Layer 2 of a small transformer language model trained on English Wikipedia (12 layers, counted from 0, width 96). Numbers have three digits each and are written without spaces.
A neuron's activation on a vector x is squared ReLU(weights . x), where the dot is the dot product.

Input weights of the MLP neurons that the questions are about. A number n stands for (n - 500) times 0.00085.
n25: 535503650721503442427614511479626437571581486464576465570568342565491705442564406497545268653279619399484551410512481514432404390483548594413536480575440425550455384470522479281524449416367558446294482508340568583550527568382527555548400462544428324411419481510636548526521403527680659609
n35: 445531650379473604268470519512500483528524305451586465329427537553525487422585462353370676484432498511482358577471409508460576612562460469549574497474573478640367344634505638407576441579495425500439642474492435371605523629526384492443551512703485390418426594544482682673490503355614487556
n45: 613530605383706306361515460546370451637696509531370483572543431494524597424506414471592473553414620342370528515699480443523594552556465572399531488549692566569481678531548543456469611528377476316555366390503537448503663298412343313447271677466516494598526511500536407455579453555403591512
n63: 425664534425421572447324563618417657349709560345590583335310579731733503484523378534680510229527565493454521538385360555456494599446557241445612543470422497434402554626484606521659268542439549537416577467354440447497312476464553739522615546751473465336490320718390554457487632570524453503
n67: 437446371552642538573494488747579464561576781401827422582445476570459325428424550483768376422494449377303559383526435378574432625522448538450517445554509508570342474556581584425642592705621487383542606436416384542696574361467487449516413439431581380531530452396462409536460469369457534625
n69: 530590598466380492314415487495602586503503553491472500539420492376544435462500448319476681392640480614542246589526453370612515409418364557539442511583511520497434593610463417519471665321333534421528390406552606343487461538484345574395541463564586544558543503572589451480452505279415519748
n83: 539595470534442548489522620444582424517702573710328406537625443428472466397396532374473651528545447438575453474568428508600533474494376668508391418554617424533438505630443602472448511585352597517604451557678378555638479447452287376388553685584673526520525462510378418334490503359408447588
n93: 462401482609547345540413336517476474647451394816573573641600512390434579376512415427533425685531362428506693405552405469256605442460429518597403594551590536446575626428509435459277577697397614309522442442550364632419533485515422342533543425518522650675430446632340608450546640462637611515
n99: 591756605424430616605614528331568333749404703444664619468487643383339469318504496452500574426463381533571552583621300446602485462341318693438620448659516385516656535552532705607385476624411387455437656215598602542870313198441342279626687236456702295570552476541266388386436475698643651452
n107: 562503732686457536566542299415626426417453441391480521536527341209403609452519385643506558594455576484506632438707395513423359543606525367464426560575410645478557512497398433445604500445564618532550318635689604520416574516559359649585468359509624357698730469465561517561586326556403669329
n118: 465579513521336599466550459456599653530516570433617500529352585633382535561700425546464431609609495398332522470514566447555604544508505440599373355464550627531554455595513561505607597355528535576369631554524356363356402482500536449660468576454445520495503589569618319605454434620378526378
n128: 638325611603719639663490027424428367696328785464505500705905230404461541500663399257380500520353473505467531579892528327485504672422365592584517481386564557766509597330401276471322452329583251568666268256788576768315416631556210434593451404073597454879524674496509515434712398646549582591
n133: 458628459589379389433412528333610393511859444632535427589470515510374429437492559545559356529552403550430577497541438587365564514544479490529451663383521479434599399624367538448600531505616519526524672574508432689404537508462495475494482481470444500521421595625522522479442357516466547410
n138: 368776483591509475385459608453361572375665500394461561340640513728490607404344487500601414782503478490222460482547523416401579357596702409497350632466649469561490295493577673403475592448448331390461340652510655593517628634483287487273445577510506451371551324394648220484500569603597459514
n140: 578299529292556463605471634365565728489504493680602500377466643565452608558402510467540541660322463750291718673535292556724601393555409371481323496611725686320459270414322431593669456360360606467523348554423708695457683596354369567484423464464646357619630433367465488550524378378478581496
n149: 534477478673247221299619522473412508419540746567523389574531706353327549428814419487467433702362578436650430817696525575337703504544437658534652333442530433569531465641525279470411386377465443507488381424507593616677592419475298450405637680377610423650467557416447582674569351512437382511
n157: 578464540582457562497551466466505391533288625458505427595475360598554429609547525355568454497535359535569641424579561319604527345625572414457486579479420406450468566523464377513314598457436423476679528492591369572547352545533296371534481495570529556586508644609503624587631369459631545426
n182: 692531380625565442551582467381571557556624556567447540517368341410457691380518426481580615582451382592401526340663413592434370572542323534454468467350588566447522469449675472448418374497506630368653409627554468491341474376573611415494599392577576517747479462634483420443307346400494711577
n193: 244716611669610599222391493573368645425511624561519568544459384611394667614511332553589308485529708577611221662688545441442530556493532541239532560560605480383318466603486655478338450493438552356365586607330659413317545500476333507308403717370334527292450381585469599353507460590402460564
n198: 473401427470490543447377470744432488389888541680496677530656586489457515372534467524500554337554707367522565524292349473220468384500385515402702625781237437417511438545634432570841378453540591515584699560308452724552688577444291463484473617436587427434259634636522289510372589420651542636
n212: 328493490503534309510458561452507566557619442526240454504641527617335349384462467406415535465462570849630463429489473363465503514569269562250661612581737641531587385643685329409529355355622283386511493548503398634382540660611478497456427360415638556637275637569596445494567382601594358613
n230: 321483480606406373611721524541255225375228496513740511625194708309602257537567454369381447423415570345500568545526438683588452513568512462565496334414860427445399401662519584496441440546523442616479479682343563584735523247671538531376637590249620435203765539737538632489373395400484504532
n231: 522354369436395582493694504463399354424647589574320407589766415583600424483249372467464661784526570493493515403504420219460420527675275696463441414518639550436520462345663431445336710583288552347515542557573351306589622547359431504535515274222451677673514725391601500503527544492544398518
n245: 401460249284468704486560631706421363515270353507435592562423657621493500425428470589417356663518551333503385539719460496573401522616430427521566466723514621606578414756598684475442354400523364462573271472377489453596376682520394520273496598476418350415565507465607859661468419449391521569
n248: 433527774301252300520643595488497454455458545362483425430514361520601475463297412313408483483614473737590440497532449436440558503633288651378461578607577340578435484285390646574514517522636459523483324389850392652506643576567486542472570315406464440460415449464468525479401376624540616484
n250: 343628681813165324697491635439496565321487461443386550396657379298477424277277378407478585527643808608723552369552436270217484463367813345757579736535415705591694441778771523617602394622377523597459390439518500528539547260539547324722651552379640513433452410432313678484455478578357699342
n267: 525571462659522560592538394235493379561238456570461653396482324620743539513582470462503441511434342613604456330761583518535560298635366303433444299412347528395603411404517504658496493595513560521565403670733471471392742503446387557570566425686625675405490590469483522559577618647308292449
n280: 584325574419331527427587594536650371428714342616549529369468491599186496342504463595556667716526584456412505473560827434587480541474639727598282346346447484158394252495200473209432491745596406539482916397509728646589370421530651517454600508325547334178564774532408376504371469306522578775
n300: 524485465472603560407471552629442522454388698497521456298445557541738442410506522484532400521394532330381478572509345432699605372576345320551610486474412503414645558711622420494628395581464608693676388437503571350486618565477518460534649492428455375580560542572379407516625556497585681546
n377: 359680472434603431581454763523296616311581371625544440726474427468598500493451510497475357341453529522603696817496551551354304545493610682493694525528435448374424557610517377327567387720371229468611537654436463184625466364414354538390575577336503537540412669571435349426622521515489521708
n380: 739411301517423393437714541456509477540437463466680569695606435295529485568701657604494468603513570409479372617436537319459523407465456668432355272382548546453364403338398640590563484415546673437302427650612537500553503427617397417619554480177549470516450500543634520497606532533551598434
n383: 709364442531622357442640374489580234693511568731460438522545424519555276529339456429557508488594539615507451270397754362434681435282411772401316298470605359165572334315703390555472461312344460372452464580574577431375537558616520620417667490439419692669435669549730496472637379613492705538

Each question shows a token from some text and the vector x that enters the MLP there. A number n stands for (n - 500) times 0.0068.

"ball": 607634450555586498474616446407531541462452581530321527510421734412533485594475622498419441492447703509459429453537633631528346485551611556325569482376498389543428494653445367514543633520512404474617579602505474492568497421322517420473472329509307603617415504298512529437400594455483541395
The most active neuron and its activation: n377, at about 0.36

"ina": 517473481553703573408631512480485491366360554551433589417511805513500668587557583486428482560461670535478505531415543455467417509531513519422448551584456420590455440567401333427630588551527489531463527517531495478454321398550570365520441367516403674528465555387373466452577452353527599481
Which two neurons fire most, strongest first? n280, n300

"ing": 525516457565513520549457494409543538470465576562422527454435725466565557626400659410537434491381690584465417426540488580537510492587615484468651481605488386674330531479437388520532541654596484545480569583510529436515395507436593513428416393605167611612435446332440446464418457417451483406
The three highest activations, in order: n193, n67, n63

" from": 564460553512711499546531489427546586410418568524465583535383779483493552635431611407471475494436671542420613461518436620518533489482739445407517485612493392457402448479416410492662599533539527477353434526598533566447553548495457523480427213458480470622553433296396493450528491414413550484
The most active neuron and its activation: n140, at about 4.6

"ac": 474557496514598522517385526415534500397516544545419546459458790527502587443516713364379510553466568467478471494538532493522437453511641504332546510406524466611422370570458248472567502545575578689592543498549476563434389475504606285426509362663233599628422682474485578500431604346533429344
Which two neurons fire most, strongest first? n133, n35

"g": 472541381659590450508553537507457462429417533562441579496518727510508588554486614439366475433401716504462399582446608593422553468487593516423581468558521440553462673412446561513623654484529472586489584503558521487446365529487489378558537365633260542735416568371522327426395521396507557271
The three highest activations, in order: n118, n198, n380

"y": 501595550616661499573591497496532506466455532481403568465541739498478521564483788535513501485488841451525397486511556600556275499470540424482488552543483480497381652411448474479502496474535503589511544572564507476489363545488624320462384328486294615530409484284495395371449525291501509455
The most active neuron and its activation: n193, at about 0.012

"\n\n": 642473459569642504441511431533497437422416563545445585521575825509558541500438574570410507601446652528476398290550655547497343528483524540508545476522509364597317582556521448544540558538518511614316442513599537552445389492655420523491363328521330544431351670307480467419435554501494416513
The most active neuron and its activation: n128, at about 0.3

" a": 628585603565501536521518480516498432385508535425487565507431874452581498542513568404401467577493854579506493461511601487530575498471655450449444454582454354483401561539459508548565496450494512471428513581548498475442370513490581484433412278578338538675380496192399517486487465580438405527
Which neuron lights up most? n149

"ec": 540522393573652540462509480498543451433500451546532577363530720439580519474525637433413501530451725547483391529533500592532477499529563406360524501461466456720346330592468485464540559568662537679433573472564457445473468519517515401477549354769333593590369504309499488460403531311557610334
Which neuron lights up most? n35

"ed": 569500486549630492579528461412570545526493563523441595494388699420549543649473727440459476503450591554464401446503568604470546524508657512468412513477440438680324482422499407474560527717524513425362471539544535412518328431338551506464534302667304596724547520275402543412388555484457419458
The three highest activations, in order: n182, n267, n67

"es": 460485525606587518507497490427616519444433507502365602454398649511492549694486648430521492553445821544417386368576462547433412483493576538400629536494416407689441530439372419461503535672592550603353426537504527487553469504487570446501512366646341474711394600422421452385415538452524577446
Which two neurons fire most, strongest first? n25, n107

"1": 584419437540672526561516522462525469438457557537400674455519684498611543625462597430398443505450746439476438510429477508476396517469565595420367501516465433645344575589425607532492582542615470538497569563495598525427471490580440392484424334696413609576406520269374486485461546493548383290
Which neuron lights up most? n380

"er": 470585539540712492473478494379495514475593564574366567455500741437555449625480617373394512565500674499567408414513494632548445471571676538503429501636501396608370706397446487498561451559550467560406556522575519438431385559405503416477485377590192607535478518303465392446394640354470516418
The three highest activations, in order: n83, n193, n138

"n": 532447424624573512511467502459510528483509545550462608437385693508536472617486679408391492500440673490537443512509621623445437478488687465482447552396513453721357714457492403495610562556479536462443544482602516506497349546412537447432454266734268557649639449338397556473393505298443492511
Which neuron lights up most? n69

"ell": 544433366521584496461652489543480555480451520586528530416542710437576529678429674429385466454517612460421488512491543595512409467491689553598544478599515330694428638436435402477575466541605534668434554482505480474451434543441482411393496319666252604577682521487436425371420535526524440522
Which neuron lights up most? n300

" o": 537605524564645513489456503653511457493481529540417556455460758539555540485562571520358548549401730545545510448589558383433420508447584399452485492566428313556418507570504457482534623463642371493373499583567511557470478422629554544380548270537353568593435461304436467526449413548482443328
Which neuron lights up most? n212

"am": 481601425541717510506630412561560565457454517519342501504417899472536527622447522449354500583491706434474480514478489460571467456526603444539482530525476379621420565502459435498553551657544485480503531534524575591448484442607551335484473344650321587538358482435404362437401552427530534301
Which neuron lights up most? n300

" se": 526358508541571442398562546563535507332462508555512566479510644446545363527492562531383494576461757586443522484563555564509469443438687499434381505586451338475469581545567362573526562590573327458333580579605487512450407546530609416467537284507462544495510445398363583521480546517469580378
The three highest activations, in order: n250, n280, n383

"ss": 509460430563718513523561483514515454489561588484374585501572666409411570579466687395368436486438658501450552335558517675551430479442727544396700487519443425488459564484408549488566705513578514478450503471591492514448352429491549517443481351710332532579410557511454419460417505420609454374
Which neuron lights up most? n25

"if": 635402370468681438507523573407520456475387549521470562517501695584510564502434610461468474475410737470502302497425540564548400524476595475462541499492414463737511549451532486544575549549605524504481585498616481445440281501395548410412518315662405617622724526445461531461379571418468449396
Which neuron lights up most? n245

" de": 499506578599480464537514530496470481365466499545443590425500705382545567465437475454336520544440840593457580402567589379386382526477753460417513508639438424602467573559569462540560514558508384588375483528580521536455431453633599421436520301606435569563496517316393535469489545454437592389
Which neuron lights up most? n250

"'": 570467399577662528439563533644528446284428502560387544489502871398600419607499652377497456497404566486451435549443643518553482537512655465387466559612437460518443506497539434472503570664515522481534499536593592511453420510366525498457348335652455467612412468467416511421396532586408564383
The most active neuron and its activation: n300, at about 0.13

"i": 580535445517714543464514497525519553406433518563338564558465762549536535630439521462419517476461651576473498476446532456536419456517603587465525487434469433612484565402513454524558515449645483587525504549500488531403466457509508297562360313746229678570408559406400409447447479411575426377
Which two neurons fire most, strongest first? n212, n157

" years": 550564381600560565414471566454558454381375600495434586463427715442523517675448649417474479510475668446439461536621568596442466549545570551412620530450449390523415419484564506453484580517442414544354451630535518550463491499639612512463545296371390539561453541348430499472489586302439468433
Which neuron lights up most? n230

"k": 464532411570749450457536495569492533390531529524387614474451682500585572585477743487344517485446814470444433444417670632466505471505666487476588514611519542549442591451505374453513614564525459517508528508610522480487478516618525334539371362594360538543511433336428321422377457447428515410
Which neuron lights up most? n45

" A": 537547453604568516521593484564569418493445552530436656541533804409563512505456541492399513540343699557435617405419603422550493512540627464389412511538481409579415615549452496522526540478486426482538503576560524472475453505555577412360485293634301544559309615186449484525402485591476497344
Which two neurons fire most, strongest first? n383, n231

" per": 570451698482572442546608508444491456368513487540499613441465497350607580474481548435343476565451809523457495457576546522451532499558524506314408455605468321613487603548492537548507525543577457624392533538653491540420420559467443528397548249419375506643523601383459539523450585507411551421
The three highest activations, in order: n248, n107, n128

",": 494592420472519549460457533452443488520448559569407567527385825507444590572421627398517485579448710533497534452435517525532467555496680504493484424476419419652388618501493393483510681597541453614454486530512536517449423583569532539522433198535432556417610511212372531416402578444471538457
Which neuron lights up most? n280

" st": 517476502484553404397559562491414476428530466527504699480525752397610528598503579552305516560415744518431535409505539514535460499483755525381598458558458456488399485406530426579514632478575476547487560558582496507465366429485556522427378303518369483582510448269504548494397651415543490473
The most active neuron and its activation: n380, at about 0.12

" ": 539485532543582487502488455548569474404447505560420672491460747472532566573492651441455526500410595471449428423572588499484374461519641569364473483616498450559355593614572525509541570516465406619409577468494509535469427565611547506396388353585329681643508527229337529470401506595506479208
Which two neurons fire most, strongest first? n245, n193

" m": 527470450496683458359435516576550443467547481545417612532388836472553491555537671477388513515439874472400578412536492436521409454445676513441429461536491401673324494553500484575508567524552460475498575520599481568474446419533547558441475291562317489704460447359455484427481580513470535462
Which two neurons fire most, strongest first? n67, n45

" h": 478427382615532465356521529623480446441510482560493605472520792476631515718518619469366511532426763493453506392452627503575528475396630541451522476483454374558436592470502465563552576410494471562511550515562466548458425544529544595418496208554248518673434476434482468439464518465466451476
Which neuron lights up most? n383

"resent": 551499475545703505470531430453526555405515576551474490447512558537475549521367603447429403509554656459449581450446512610551493439490672537370627455451545369627401491518429492515589597559677427455429520516545526473429495426432564523455596306513435625609328560363423462476449667345627465450
The most active neuron and its activation: n67, at about 0.23